Layer 5 of a small transformer language model trained on English Wikipedia (8 layers, counted from 0, width 128).
A neuron's activation on a vector x is GELU(weights . x + bias), where the dot is the dot product.
The model reads these tokens: "od" "oin" " d" "es" "c" "ri" "b" "ed" " her" " work" "s" " as" " l" "in" "k" "ed" " to" " \"" "t" "he" " m" "on" "st" "ous"

The vector x that enters this layer's MLP at each token. A number n stands for n times 0.053.
0 "od": -19 11 -3 -5 -2 0 3 -9 -7 -10 6 1 -8 0 -18 17 6 2 16 -2 -2 10 -4 0 1 3 -8 -34 5 -6 -1 9 7 12 -2 2 1 9 4 2 -15 27 -7 9 -6 1 6 16 5 -8 -94 -17 1 4 -1 16 3 -1 5 8 -3 -13 6 10 -1 -13 1 12 14 -7 0 5 -3 0 -6 3 -5 -6 -1 2 8 1 8 19 -5 -16 -3 7 -11 23 19 10 -7 -6 -6 8 -5 2 8 8 -4 24 -13 19 2 -3 -19 24 -2 -4 -10 7 7 0 -11 2 -5 4 10 0 -8 -2 -10 -13 12 11 4 -21
1 "oin": -16 19 5 -17 -6 -21 -9 -3 -2 -20 -7 -13 19 2 6 27 -3 14 27 6 -11 6 16 3 0 -5 35 -21 -35 -7 19 1 11 21 10 -11 17 32 -16 2 -16 -7 3 -6 -2 -2 -11 15 11 10 -72 -42 -13 -21 -6 35 16 -15 2 16 7 -19 4 -11 -5 -13 4 5 -3 2 -2 11 0 -4 -5 1 -13 11 5 2 0 -1 10 19 -15 -6 -2 -15 -9 28 10 4 -2 -8 -8 21 2 1 14 -5 -10 4 -5 12 2 -4 -6 -2 8 2 -24 -11 -6 0 -13 12 2 10 -13 -6 -12 -20 -5 27 22 8 -2 -10
2 " d": -13 2 23 -5 2 -12 8 7 -3 -9 -14 13 -10 14 6 15 8 -7 22 5 -23 3 -16 -23 -10 3 13 -20 -13 -14 1 4 -13 13 3 5 -3 18 8 20 -10 31 3 3 5 2 3 -3 9 -7 -71 -8 -11 -11 -8 -1 8 -4 -5 23 -8 14 -17 -16 -13 -31 -22 13 -6 5 17 11 0 5 10 -3 -2 15 1 8 -3 4 -16 19 3 -7 -34 3 10 26 13 11 -16 6 -12 0 23 -9 30 19 -11 20 -15 -8 -13 -12 -8 11 3 42 -19 -1 -16 45 -6 -4 16 5 3 -5 -11 2 -3 -2 1 3 2 -12
3 "es": -22 -13 -1 -9 -28 -1 -3 -8 -16 6 -18 -12 -7 14 -19 23 19 -27 33 1 13 0 -3 13 -11 6 25 -30 1 -19 -5 -4 -18 30 -11 12 15 22 16 -33 -1 23 20 8 -3 4 -7 -6 -5 5 -60 8 -14 24 0 31 11 -7 8 12 -13 16 16 -25 23 -4 -21 -13 -2 0 29 -1 -8 -5 8 -34 11 4 3 5 -8 -10 -5 16 6 -20 4 -9 9 20 -2 14 -16 23 -5 19 30 -5 21 5 1 -5 -38 2 9 -16 6 0 10 29 -23 -1 -21 8 -17 -19 -32 -6 9 5 -6 9 -12 -25 14 -18 30 -12
4 "c": -15 14 -8 11 17 -14 1 8 -3 39 -2 -25 -19 17 5 39 -19 -18 15 9 -12 -13 -10 17 -27 -13 17 -18 1 -5 15 5 -1 17 -15 14 4 16 -4 -9 10 28 -16 -7 -2 6 -14 12 -6 -23 -58 -29 -12 20 -3 7 5 -13 -1 48 -6 -4 -5 -22 12 -30 5 -7 -12 1 17 16 7 6 0 -13 -5 18 3 1 -15 10 7 7 -11 -8 -6 9 3 25 12 1 -8 1 -13 2 3 -8 20 14 10 15 -33 3 5 -29 25 3 -1 20 -20 -26 -20 -10 -4 -12 20 14 -7 3 -20 -18 -15 -7 16 -3 36 18
5 "ri": -15 -7 12 -6 17 -20 6 4 6 28 -33 10 -7 19 0 32 -10 8 31 -11 -14 -13 -9 19 -23 23 47 -10 -32 -8 4 -11 -5 11 -7 4 27 8 7 -9 1 -38 6 0 3 -11 -25 20 -4 -39 -52 -22 15 22 -18 14 14 -12 -25 24 -6 1 13 -16 -2 2 10 -4 -6 17 21 -17 22 -3 -2 -29 9 16 10 16 23 -9 24 -3 -10 -2 -30 3 26 26 5 0 -19 -17 -11 5 -7 -15 -7 -7 -2 2 -17 19 13 12 -9 -1 31 17 -15 -29 1 -13 -11 -1 14 0 10 -13 -19 -2 -20 3 14 -12 -23 -7
6 "b": -31 5 -6 20 -4 -22 11 8 -12 -10 -23 20 8 18 5 28 -10 9 17 -9 8 9 -4 -4 -4 -3 26 0 0 -4 -18 -12 -5 20 -5 -2 6 10 -13 -4 -15 -49 -2 -8 10 -2 5 9 1 -17 -56 -37 11 4 -10 -6 6 -31 -1 4 5 -11 13 -25 -17 -27 10 25 0 7 -7 24 16 4 -19 -31 24 25 14 9 21 -19 6 7 -18 -19 -32 1 -1 26 16 -19 -10 -5 16 10 12 13 12 2 -4 -10 0 26 16 -25 30 17 8 19 -18 -12 3 7 0 -1 6 1 1 -12 -19 -7 0 -4 6 6 -13 -14
7 "ed": -30 -4 -13 -3 -3 -4 -7 -2 -11 9 0 3 -13 4 -5 11 8 -3 35 10 9 6 0 -12 -12 -1 4 -15 -5 13 -5 3 -12 45 -2 7 13 14 2 0 -22 4 -28 -11 6 -2 -6 1 -9 10 -74 -5 7 11 12 -4 3 -5 9 -5 -1 -17 14 -22 2 0 -3 23 -5 3 0 12 -6 -18 -9 13 -5 9 13 7 -1 3 14 -8 -18 -10 -6 13 -12 23 5 3 -30 3 -6 27 -12 4 13 7 -1 2 9 23 -2 -9 16 12 -15 19 -11 5 -18 15 -20 -4 4 2 -27 -27 -25 12 -6 19 3 -14 24 -25
8 " her": -41 12 -21 -18 10 -7 -7 -9 -9 -8 22 3 -5 -10 -12 28 10 7 13 6 -5 -7 -6 9 -15 -3 5 -22 -1 -8 -11 10 -6 34 8 5 5 2 3 -9 -8 1 -8 4 3 -8 3 15 -26 0 -81 -6 -1 9 2 10 -1 -11 -6 1 -7 0 -5 -2 2 -5 -4 2 10 -13 -3 21 -5 -13 -12 18 -2 -7 1 6 10 -1 1 10 -3 -6 9 3 2 22 15 6 -8 4 -10 18 7 -3 46 16 -2 7 -1 28 5 2 13 6 4 19 -4 -2 -12 9 -20 6 0 -4 -17 -9 -15 12 -16 -1 3 -1 16 -16
9 " work": -37 11 1 -33 21 -22 -14 1 14 -18 23 13 3 3 -2 24 6 6 20 7 -13 14 -16 -2 8 -7 16 -13 -20 -23 -6 -2 3 32 -10 17 13 20 -3 -10 -15 -28 7 2 0 -6 3 -4 -1 3 -74 1 -2 -3 3 30 9 -4 -6 5 -8 -2 9 -1 8 -10 -20 25 3 1 13 -8 -10 -15 -16 8 -6 3 5 -3 15 -9 14 6 -16 4 -9 -5 1 22 11 7 -9 -11 -17 18 -11 6 33 0 1 17 8 15 4 9 22 12 -2 19 -33 -18 -8 8 -16 -15 -16 7 -8 -13 -6 10 -9 -8 14 8 -9 -6
10 "s": -33 -20 -2 -23 -8 -12 -9 -5 -9 -9 21 3 -13 10 -2 14 4 -20 26 5 -13 7 -12 21 -2 -3 7 -16 -18 7 -6 -10 5 34 -4 15 14 28 9 -12 -37 -25 7 -3 5 2 2 -14 -3 -5 -75 -1 -27 3 12 -7 12 -4 4 18 -16 7 17 -14 7 -2 5 6 8 -4 1 17 -5 -13 -2 -14 3 8 2 9 3 -9 -7 12 -5 -6 7 5 -12 21 4 11 -12 20 7 14 6 -12 17 -7 14 1 -7 1 6 1 16 25 2 25 -9 -9 -27 21 -23 4 1 -4 7 7 -11 11 -22 8 19 -18 15 -5
11 " as": -33 0 -4 -20 -13 -10 2 -15 -7 10 4 -4 -7 -2 -8 25 -8 -34 -6 -6 -12 -8 4 13 -1 -12 2 -26 -24 -19 -8 7 3 44 0 -3 17 -14 18 28 2 12 -6 -5 -24 0 -9 -16 -9 -5 -59 -2 -9 5 16 10 -17 -7 4 17 -8 -9 10 -6 5 6 -4 14 13 -13 14 10 15 -16 -23 -22 5 23 7 6 8 4 -3 7 -28 2 -1 18 2 20 0 14 -9 20 -20 32 15 -6 39 5 1 -6 4 16 6 7 8 4 3 26 10 -14 -10 -7 -24 -1 -14 11 -33 0 -28 -2 2 -7 10 10 -1 10
12 " l": -34 2 -6 11 -1 -4 12 -2 6 -10 1 27 -18 19 10 27 22 -10 33 -12 18 -3 -26 -8 -23 -9 1 -17 -11 7 -17 5 6 19 -14 2 3 11 8 -30 -1 4 -18 -17 12 -4 5 1 -11 -9 -65 -11 -6 -16 5 23 -26 -15 -12 -5 -8 21 4 -28 -4 -40 16 1 4 15 -2 10 15 -21 5 -4 -7 9 3 10 0 -10 -7 -4 -16 0 -6 18 2 21 14 9 29 6 -6 1 7 -19 32 28 1 13 -24 4 -1 17 23 10 0 14 1 -2 -16 19 7 6 -8 4 -1 -20 -1 -12 -4 17 25 -10 -7 7
13 "in": -19 -10 -19 1 11 -12 0 4 -4 14 3 -2 -15 -3 0 27 18 7 31 -11 11 13 4 2 4 -3 14 -25 -48 -7 8 -10 9 25 -9 -7 24 -1 0 -14 -9 -21 12 -2 11 -5 4 -1 17 8 -63 -17 2 -1 12 -9 19 -6 -9 -3 -4 -8 9 -12 -16 -11 -19 -3 15 22 20 21 5 -18 -1 -18 -14 27 18 31 -4 13 -13 -9 -28 0 -5 21 -16 18 1 0 22 14 -2 5 19 -23 8 19 -3 -30 -1 -7 -1 28 29 9 32 32 -31 -38 -16 4 -6 -10 -34 13 -12 -2 -23 -26 6 6 4 -5 -15 -24
14 "k": -28 -4 -5 -12 8 -9 5 0 3 -1 0 6 16 9 3 21 -3 7 16 -1 -6 13 7 -22 26 -16 22 -13 -18 -15 -5 -11 20 38 -15 17 14 -2 8 -11 -15 -27 11 -28 3 0 -11 2 -9 -15 -76 -8 13 -2 7 -13 2 5 -5 11 -15 -4 10 -13 3 -19 -12 -11 12 18 -2 2 -9 -8 -12 12 -9 31 8 -4 2 13 15 4 -15 -15 3 -4 6 18 -2 1 -2 11 -4 14 4 5 14 5 -3 -10 -8 10 7 -10 38 16 8 21 -20 -38 -17 -4 -10 2 -4 0 3 -2 -18 11 3 23 5 21 1 -36
15 "ed": -29 -2 -11 -16 -9 -1 -9 -2 -14 18 7 3 -13 5 0 7 11 -2 27 2 7 -3 0 -22 -11 1 7 -21 -3 -1 -4 17 -22 57 -9 8 13 11 -1 -6 -26 1 -15 -11 12 -4 -1 -13 -14 16 -71 0 8 9 14 -14 8 2 4 -6 -10 -2 10 -21 5 3 2 17 -5 -1 7 14 -12 -18 -6 17 -5 12 11 7 -5 3 12 -8 -20 -5 1 13 -11 19 4 2 -23 0 -11 27 -15 6 21 3 5 -5 6 13 3 -5 4 12 -6 21 -9 -12 -13 17 -28 3 9 5 -14 -11 -12 10 -11 28 -2 -17 25 -23
16 " to": -25 -12 8 16 2 -2 -4 -5 -26 3 -3 -15 15 0 -12 22 -3 3 -3 -17 1 2 -18 0 14 7 -25 -15 -15 -14 7 2 -23 46 12 8 11 24 0 5 -4 -22 -9 5 -1 0 -6 -9 -27 6 -62 3 -17 16 -16 6 -13 2 1 16 -14 -6 18 -38 13 -5 18 -7 -7 15 22 11 -15 -21 -11 10 -8 2 7 1 3 4 8 -9 -25 -1 -7 1 7 16 -3 7 -8 5 -12 29 7 19 64 14 6 -4 -7 0 3 6 -2 4 -4 10 19 -6 -4 7 -21 11 -3 11 -7 -3 -25 0 -3 14 -8 -7 -9 -10
17 " \"": -33 -8 -10 -12 15 -4 36 0 14 -10 -19 -7 -2 -4 -21 17 8 8 15 -5 -15 -1 -3 1 4 -5 -10 -15 -9 5 1 8 -9 22 1 -3 -4 -14 6 2 14 -2 -13 19 7 -25 9 -4 2 -12 -75 -15 13 -4 -9 -4 1 -2 -9 19 9 10 7 12 16 -14 -6 -5 -16 15 5 3 -8 -15 -1 3 -3 1 2 -6 7 10 0 -7 -6 -2 1 1 3 17 -4 16 -19 -5 -22 24 11 -1 25 18 -3 4 -27 -7 10 17 -11 13 4 29 4 1 -8 4 -20 11 -6 10 -17 -2 -25 -3 -12 18 -1 2 -1 7
18 "t": -8 3 17 -11 -10 2 1 -15 0 -11 -24 -8 -11 13 -23 25 6 3 -4 0 11 3 -11 -18 -10 7 -16 0 12 19 7 -14 21 30 -4 4 -5 25 1 -21 17 16 15 -6 -6 -3 12 -6 3 -1 -67 -20 13 -3 -15 16 9 -6 -7 -5 9 14 27 -12 6 -26 -5 -8 -45 -7 1 0 -17 -12 0 12 1 14 2 6 -15 1 -2 -10 -5 -31 -17 33 2 15 3 1 -17 5 -4 -1 7 18 46 4 32 39 2 -38 -6 -15 -7 1 1 32 12 -8 -15 5 -23 19 -2 0 -9 -9 4 -3 13 3 38 -1 15 13
19 "he": -10 13 8 -27 12 5 -2 -1 0 -10 -1 11 21 11 -23 32 1 -1 -5 5 0 -17 -8 10 -29 -11 12 -13 -5 2 -13 -9 -10 36 -3 6 8 22 -4 0 25 -1 19 0 -18 -17 2 -10 -40 12 -63 -26 16 9 -14 13 6 -12 4 -2 -10 3 7 10 8 -25 22 12 -18 6 -9 -7 -2 -7 -8 -10 -5 13 11 4 6 4 -1 6 20 -8 -4 6 14 18 21 1 5 -4 14 13 15 -2 59 9 -7 11 -3 -10 11 -23 4 -18 27 -3 0 -35 2 -22 -19 -16 -13 3 -37 5 -16 7 -9 9 -5 11 -7 13
20 " m": -9 -5 -4 6 -4 -5 24 -9 1 -8 8 -5 7 14 -7 8 3 9 6 5 -2 14 -6 -9 -9 0 5 -12 9 -4 -8 0 -18 19 -12 0 2 11 5 7 28 4 -18 15 12 -2 16 -5 -17 7 -77 -8 0 7 20 -6 -7 -19 5 9 5 14 10 -7 -5 -33 7 -5 8 4 -10 -20 -9 -2 -5 -16 19 22 5 0 15 16 7 -8 -30 -11 -13 0 13 19 22 -4 8 0 2 0 -4 -7 15 4 -1 20 28 -14 -5 -5 -16 -5 1 21 0 0 -26 20 -10 0 -35 4 0 -4 -21 -9 -22 9 22 12 1 -8
21 "on": -6 -8 7 10 8 -15 0 6 -7 12 17 7 -4 5 6 27 29 10 8 -13 5 0 -4 3 16 -10 19 -15 -23 15 3 -7 3 38 6 -19 32 12 1 -29 19 -5 -8 11 -1 -20 5 -30 9 13 -60 -18 -1 -2 -13 -9 -25 2 -13 10 11 -1 29 4 -2 -19 1 4 -11 -7 5 5 17 -7 -13 2 3 10 8 -30 -9 1 -7 -19 -53 -18 -16 22 -2 16 6 7 14 15 22 13 -27 -19 16 6 -5 8 -2 12 4 -7 48 -10 20 10 -18 -5 0 0 -19 -18 -26 -7 -16 1 -6 16 -15 10 11 -36 -1 23
22 "st": -41 28 19 0 -28 27 -4 -2 1 24 -14 3 -9 9 19 16 -5 5 12 18 -13 15 -3 -32 -9 -9 -5 -8 1 9 -6 16 -11 29 -14 3 11 15 1 -1 -11 -35 14 -15 -24 -4 1 -29 6 -13 -54 -13 13 3 -4 -13 -6 10 -4 5 -3 -24 17 -8 -5 -39 -7 8 -3 -23 2 -22 -22 9 -4 15 -16 25 14 -4 9 19 12 -3 -19 -17 -15 5 1 15 29 4 0 -22 -3 5 5 19 9 9 -3 13 0 12 14 -35 34 0 -10 24 17 -14 -2 14 -41 5 7 21 5 -15 22 2 -5 31 -10 19 4 -13
23 "ous": -14 -2 -10 -12 3 6 -9 1 -5 2 1 18 -7 1 18 14 18 21 13 16 10 11 13 -20 0 -13 -1 -10 4 -15 -8 5 7 52 -9 -10 22 5 -7 -3 -17 -26 -7 -9 -6 1 9 -5 -6 -7 -81 -15 -2 6 9 5 -6 -4 0 1 -3 14 4 12 -12 -5 -6 0 11 -8 -2 4 0 -9 -11 -16 -7 13 3 12 20 -5 -8 6 6 -4 -8 -6 -12 22 14 6 -5 5 1 15 -8 17 31 -11 -8 -10 1 -17 -1 -20 24 4 -3 7 -15 -24 -3 16 -16 17 12 11 -16 8 -10 -10 -3 5 -4 -20 -6 -1

Each question shows the input weights of one neuron of the MLP. A number n stands for n times 0.0071.

n181 (bias -0.110): -32 12 -10 -4 13 -12 12 33 -17 -6 -11 -21 30 16 8 -31 7 -2 -4 -40 -9 3 1 -8 -16 -14 8 -4 2 20 22 -1 -9 -26 -5 -2 -54 -40 24 11 -1 -8 6 2 42 22 28 17 -25 -24 30 -44 -31 -2 3 -6 -34 -13 14 35 -7 12 15 8 -32 13 45 -18 1 21 -37 -5 -30 -46 -3 -23 20 9 16 11 -5 35 28 -7 5 -15 -9 55 -3 -10 -1 -30 -73 25 -37 -13 2 1 -16 43 23 20 51 34 -17 2 18 19 15 -7 -11 -4 5 -17 -29 20 -3 -14 -21 14 -9 -20 -32 1 44 43 33 35
On which two tokens does it fire most, strongest first? 20 " m", 4 "c"

n100 (bias -0.082): 42 -4 -20 25 22 15 1 -30 -11 -38 -35 28 -5 -30 10 20 25 -28 3 7 -27 -17 -19 53 2 4 -21 -15 4 -39 5 12 -7 -31 -12 19 -23 17 -10 -10 36 11 25 54 34 16 23 41 -3 19 33 -3 -1 27 -17 17 21 -33 2 -4 -8 7 -21 -41 10 -12 30 -55 23 -4 13 -28 -17 8 31 -42 17 1 -24 6 -3 -1 5 -18 30 9 -12 -24 -8 -12 -11 -15 -25 -22 -25 -19 -11 17 -1 -43 57 -11 -17 18 -26 -5 7 -25 37 -14 -4 34 -12 -6 3 50 39 -3 48 22 14 31 -19 -43 7 -19 2 -12
On which token does it fire most, and how strongly? 3 "es", at about 1.5

n52 (bias -0.030): 22 -8 -8 29 12 -1 14 -6 4 4 5 -8 -2 -15 -12 25 2 16 -20 -14 14 8 -10 -13 4 16 -10 -20 13 32 17 1 27 -1 -24 16 -11 -14 41 16 -14 -15 -24 -8 9 6 -16 -12 3 -4 -8 2 10 32 -4 -22 -12 9 -11 4 -1 9 -24 25 23 -1 0 -4 10 -1 14 5 -11 -7 -33 -42 3 20 -2 -24 1 38 -16 31 17 -9 46 2 -42 7 -26 35 13 43 -24 -14 -20 -4 -39 5 9 -17 33 6 3 15 -21 37 28 24 10 -41 -15 -26 23 -3 19 -18 5 -20 5 5 1 17 12 29 11 30
Its three highest activations, in order, are on tokens 14 "k", 13 "in", 11 " as"

n448 (bias -0.075): -16 18 9 26 -6 3 -1 -12 43 -44 22 -17 4 7 -7 37 20 -11 -41 -5 25 19 -42 39 29 -1 -17 4 -20 14 -60 -21 -2 -18 41 7 -9 -5 -44 -7 -4 6 -24 34 -25 49 14 32 -4 7 32 -15 -2 40 -6 -42 -49 -24 -17 -26 32 -7 -13 4 -55 0 -28 -5 -20 -29 2 -4 -43 -19 0 -4 27 37 -9 -24 -22 -36 12 -13 8 8 -1 38 -9 -19 18 19 27 24 -1 -5 -26 7 -25 19 -17 -44 6 32 28 -18 15 -10 54 -37 4 53 18 -8 -18 14 5 26 28 -34 -17 -9 8 -32 -8 -18 4 -10
On which two tokens does it fire most, strongest first? 21 "on", 6 "b"

n189 (bias -0.100): -10 20 7 14 -8 37 3 35 -20 -1 33 -33 12 4 -5 -46 16 -12 -21 -25 -15 21 -17 14 -18 -29 -3 3 -3 -16 -17 -31 28 -27 0 26 -28 -42 9 -57 26 40 -29 20 18 6 17 -22 -23 -23 26 -32 -12 -1 9 -33 -34 17 9 53 16 -9 1 -38 -12 0 43 4 7 -8 -19 -23 -3 11 -29 -45 25 -13 -15 17 -12 8 -3 -29 7 -11 17 7 18 22 -22 -8 -73 15 -27 -1 -56 22 19 -2 24 39 58 8 1 -19 -21 21 -38 1 14 40 8 -1 6 -8 -19 8 23 -3 26 -6 -23 9 64 18 29 -3
On which token does it fire most, and how strongly? 20 " m", at about 2.4

n74 (bias 0.019): 18 2 10 14 -2 26 -13 -2 -26 7 -4 -9 -1 -15 -3 -11 45 -27 5 -16 -20 7 -39 31 -18 7 -27 -62 -16 -7 -8 12 -21 -4 21 28 -1 0 6 -2 0 4 2 -12 -9 -2 -28 -12 -16 22 23 -23 30 2 22 19 26 -21 1 -3 -13 -33 6 5 23 33 -6 9 12 -9 2 -22 -10 -21 9 21 -7 -25 3 1 -15 38 -38 -2 -9 -19 29 22 10 -19 -17 -9 -12 25 -19 18 8 -31 -1 19 12 3 1 -10 -21 14 -43 11 -22 -3 2 0 5 -2 40 -1 1 25 10 -1 -13 -11 5 -2 22 2 17 -1
On which token does it fire most, and how strongly? 3 "es", at about 1

n345 (bias -0.049): 28 7 22 5 29 17 -5 -10 -2 -29 -20 6 -3 -1 -22 24 -4 12 -43 -24 16 -39 -34 12 14 24 -7 -4 -10 8 -7 -22 18 1 25 -19 -48 -1 17 -13 3 51 16 -19 -27 19 17 29 -29 14 23 -9 -20 12 -40 -15 12 -35 -5 -35 6 -22 -16 -13 28 -8 36 4 -1 19 -32 14 -12 -22 -12 -28 -7 27 12 6 -22 19 -15 -10 2 -16 0 28 0 0 6 21 -14 -1 -34 -46 11 23 15 30 3 -23 6 16 18 3 -10 -3 -22 -3 10 1 9 33 22 0 15 0 -42 -32 -10 -3 -13 17 37 22 65 57
On which token does it fire most? 18 "t"

n223 (bias -0.016): 3 -36 -24 -9 13 -3 -9 18 -5 -27 24 24 -27 7 -21 -4 28 46 -14 -18 -5 39 11 5 17 20 9 12 14 2 -12 15 -11 -4 28 -6 5 -15 -20 15 -18 17 -33 20 -14 18 -11 -1 -5 14 -11 -14 4 23 10 17 -29 21 22 7 -8 -25 -42 -1 -4 9 37 -14 4 45 16 -19 19 7 -9 -40 -18 -3 -39 4 -4 -27 18 6 16 -15 -17 -6 12 8 6 7 15 -8 13 5 -15 17 5 20 -8 26 24 -13 -16 -15 3 -16 39 0 -11 -28 -10 2 2 -31 6 3 5 4 34 7 12 -2 -12 -4 -11 5
On which token does it fire most, and how strongly? 23 "ous", at about 1.2

n202 (bias -0.021): -6 -23 -25 10 2 -9 -2 25 -9 19 36 41 -13 -57 -13 -19 -12 -27 -3 27 -16 26 42 -15 -1 9 2 -26 -7 7 -45 -9 -5 5 27 10 11 -16 14 -19 -10 18 4 -7 -12 14 18 -7 -9 9 0 15 -1 13 20 8 -2 28 12 0 6 -5 13 -7 -27 11 -27 -10 22 7 -15 2 -34 1 1 13 -11 -21 -4 -22 9 18 -26 29 -1 -2 33 -8 -19 -2 -5 -8 -37 3 1 9 8 8 7 0 21 -18 -2 -8 -10 -21 49 22 -3 -20 12 32 4 -23 -12 2 -21 -18 3 -3 42 31 12 -21 -34 -8 -1 -21
On which token does it fire most, and how strongly? 8 " her", at about 1.2

n504 (bias -0.047): -14 -10 21 26 43 -13 -9 21 1 -38 4 12 -24 -29 -13 5 8 10 14 -7 -38 -6 -17 -10 35 6 9 6 -12 8 -1 32 -20 0 18 4 -10 30 11 15 -35 -19 -17 -8 35 -9 20 -34 18 6 8 4 9 21 -7 5 -31 2 25 -18 34 3 12 35 -28 21 -31 -21 -4 7 -2 -2 -30 3 -6 8 -32 -12 -8 -5 -14 19 9 -11 -16 30 -21 31 -10 -8 19 -13 -4 24 6 3 -5 13 5 -9 9 -4 2 14 -11 23 11 -15 5 -15 7 21 7 -29 17 4 -16 -2 -4 37 -3 5 16 -64 -8 -37 23 -2
On which token does it fire most? 21 "on"

n227 (bias -0.064): 10 12 11 -2 11 32 -13 9 -4 -3 29 -4 10 -12 -8 15 -9 -15 -3 5 -16 -8 6 -48 24 17 29 -1 2 -10 -12 23 44 -11 -16 -1 -5 -39 1 -1 -36 23 14 -10 16 -13 16 30 4 41 4 -29 9 -6 -3 30 -25 -18 5 28 3 -25 -41 -14 -14 15 2 9 10 3 12 13 -12 46 -4 8 -13 -19 -8 16 -41 13 -4 13 -9 8 14 -13 1 10 -8 14 23 -39 17 15 -10 -10 -41 -17 -7 -2 -12 -19 -5 -24 4 -52 24 -4 -32 -6 19 -6 7 -9 22 0 13 15 27 -13 -26 -11 -1 1 27 6
Its three highest activations, in order, are on tokens 1 "oin", 4 "c", 0 "od"

n241 (bias -0.084): -19 6 -8 22 24 12 -35 16 12 -17 -41 -5 26 8 -60 5 13 47 -15 -7 -14 -9 -13 -20 -16 31 -29 -20 18 17 -6 5 26 -9 6 6 6 23 -8 -19 37 5 -9 13 -13 29 -30 -8 -5 -6 11 -12 -34 -7 -33 37 -4 1 18 -12 7 -31 -24 26 -53 0 33 5 28 28 -13 10 5 26 -4 15 -49 -17 -12 4 -6 -53 15 20 12 30 -21 -1 20 19 13 -7 -54 -10 2 3 12 13 -1 3 -24 -47 1 -19 41 -16 27 18 -16 -38 50 -23 10 -19 3 -4 8 -21 6 -40 -31 22 13 23 38 13 61 5
On which token does it fire most? 19 "he"

n347 (bias -0.137): 8 33 1 -41 13 -1 -2 -6 23 -25 -26 33 -7 -8 -19 2 7 7 -9 6 -23 21 39 -16 -3 -18 6 -29 -12 -10 2 10 12 -33 -5 0 -4 25 -19 -34 -22 22 18 13 -14 5 -16 22 20 13 29 -4 -27 -6 12 49 7 1 -8 -12 7 -34 -1 -23 -13 12 44 -17 11 6 43 -52 -7 31 -10 -42 -20 -2 -31 -26 39 -29 27 -2 25 -2 15 -5 7 -6 27 13 -9 22 -34 10 -13 15 -39 -1 22 -50 8 6 4 17 15 -8 51 -24 14 -8 17 17 -8 8 -60 -28 4 -31 30 4 10 1 27 4 -28 -48
On which two tokens does it fire most, strongest first? 1 "oin", 5 "ri"

n503 (bias -0.049): 6 21 -37 8 -12 -8 8 16 -13 0 8 38 21 18 47 -4 -7 -22 -7 -8 -17 -21 1 -16 -10 -10 -49 -19 9 -15 10 27 -11 -5 8 11 -12 -14 -16 23 -8 2 20 23 -2 -1 8 1 -49 10 2 -10 24 -38 -12 3 6 -23 13 -1 1 -2 -1 14 -9 -1 -15 22 7 -4 -31 39 8 2 27 4 -11 -21 -24 -13 -4 9 26 8 32 34 -3 5 11 3 8 -30 -14 -22 -5 -7 -10 10 5 10 -19 -36 50 27 -32 -9 -2 -9 0 -3 -24 -12 4 13 -29 14 31 -25 20 43 -22 -9 17 -5 -19 4 6 6
On which token does it fire most? 8 " her"

n117 (bias -0.098): -16 -1 -4 33 4 25 -48 30 0 -28 -15 2 -7 16 11 -18 28 -20 6 -50 7 9 -19 -4 -5 13 -25 -23 -11 -16 -10 25 -28 12 37 0 -8 16 15 2 -15 -9 -20 -25 -13 15 5 30 -9 26 32 -51 -4 -18 30 -6 5 33 15 -31 27 -1 -5 0 -36 11 9 -20 3 -25 -25 -10 -50 -13 -1 0 -3 1 9 -35 12 37 20 9 47 -1 8 20 13 15 18 10 -6 65 -47 -8 -23 31 -18 33 25 3 -34 -31 -28 10 -12 4 -3 -10 0 37 -38 10 -28 0 -3 40 -17 1 1 -15 -32 -7 19 33 4 40
On which token does it fire most? 18 "t"

n474 (bias -0.039): -6 -9 -20 1 28 27 12 27 1 17 24 17 -20 38 -39 -4 -28 -25 -15 0 29 -20 18 -25 7 -41 -23 18 34 2 -39 -19 17 -17 22 20 -21 -5 -25 -24 2 7 -34 28 -28 12 30 -23 7 -3 20 -13 31 16 -40 -3 -44 7 11 12 -30 -10 3 8 -11 -1 36 34 -35 -14 -42 29 -11 -32 -13 -33 -1 -1 -19 15 13 -29 3 -10 37 -19 24 25 -7 13 38 11 4 28 -12 -13 -1 41 -20 23 6 31 36 49 -4 -28 18 3 -23 -28 2 -1 6 -9 -4 -16 -22 7 37 -16 15 6 36 -49 -10 28 26 -20
Its three highest activations, in order, are on tokens 6 "b", 0 "od", 19 "he"

n93 (bias -0.006): -1 -7 0 9 12 7 -7 3 -1 8 -11 -2 10 5 8 6 -4 5 3 13 -3 3 0 -9 11 -6 1 -3 1 12 -3 -2 3 -2 -13 11 2 5 8 -2 -3 -6 -5 3 -1 -2 1 2 0 7 -5 2 -8 -8 9 -1 -1 -6 16 6 -3 15 -2 3 8 -2 6 2 0 0 7 8 6 -2 8 7 -11 3 -2 7 -3 -3 -9 1 -6 5 10 -1 8 2 -8 -1 -8 2 1 -3 3 -2 1 -12 0 -9 14 0 -2 -11 -8 -11 3 0 5 13 4 -11 6 13 -1 2 -4 -2 -1 -6 -5 -1 -10 1 -1 0
On which token does it fire most? 23 "ous"

n441 (bias -0.048): -1 14 -6 25 33 -28 1 -7 2 7 -36 -3 32 -39 30 8 40 22 -8 -2 -5 -7 -23 14 1 -6 -12 -22 39 8 -13 -8 6 -6 23 -15 -17 6 43 -35 -13 -18 -1 10 18 18 -29 19 4 -4 5 -7 -58 22 21 -4 -25 27 18 18 -23 24 -22 28 9 13 5 1 18 -25 10 6 -4 -46 -24 21 18 -16 10 -5 -18 -46 -28 12 1 23 2 -9 36 -4 -1 -7 13 9 -10 5 -33 -6 7 -8 4 -3 28 -16 11 15 -21 7 3 -14 -5 -12 5 -12 36 12 -1 -20 -36 -5 17 18 10 5 2 -13 24 9
On which token does it fire most? 8 " her"

n25 (bias -0.063): 2 -2 -16 17 22 6 10 -6 31 -5 -4 9 6 24 14 20 13 10 4 -17 1 7 0 -1 7 13 -14 -26 16 3 19 -10 23 -4 2 16 -20 -14 -11 -37 -20 17 9 24 -7 7 6 -6 5 38 3 -11 -6 -5 9 3 16 5 -18 -2 18 -2 -36 51 24 -2 0 9 10 16 -2 -31 -29 -10 -1 23 -34 -1 -12 6 -21 18 -13 12 -19 8 0 5 -19 5 6 0 8 -8 -36 -4 23 18 -12 14 -15 -6 -6 -17 -7 30 26 16 -17 12 7 0 -7 1 0 4 -13 0 12 -13 6 18 -6 -2 -8 -8 -24 -8
On which two tokens does it fire most, strongest first? 13 "in", 17 " \""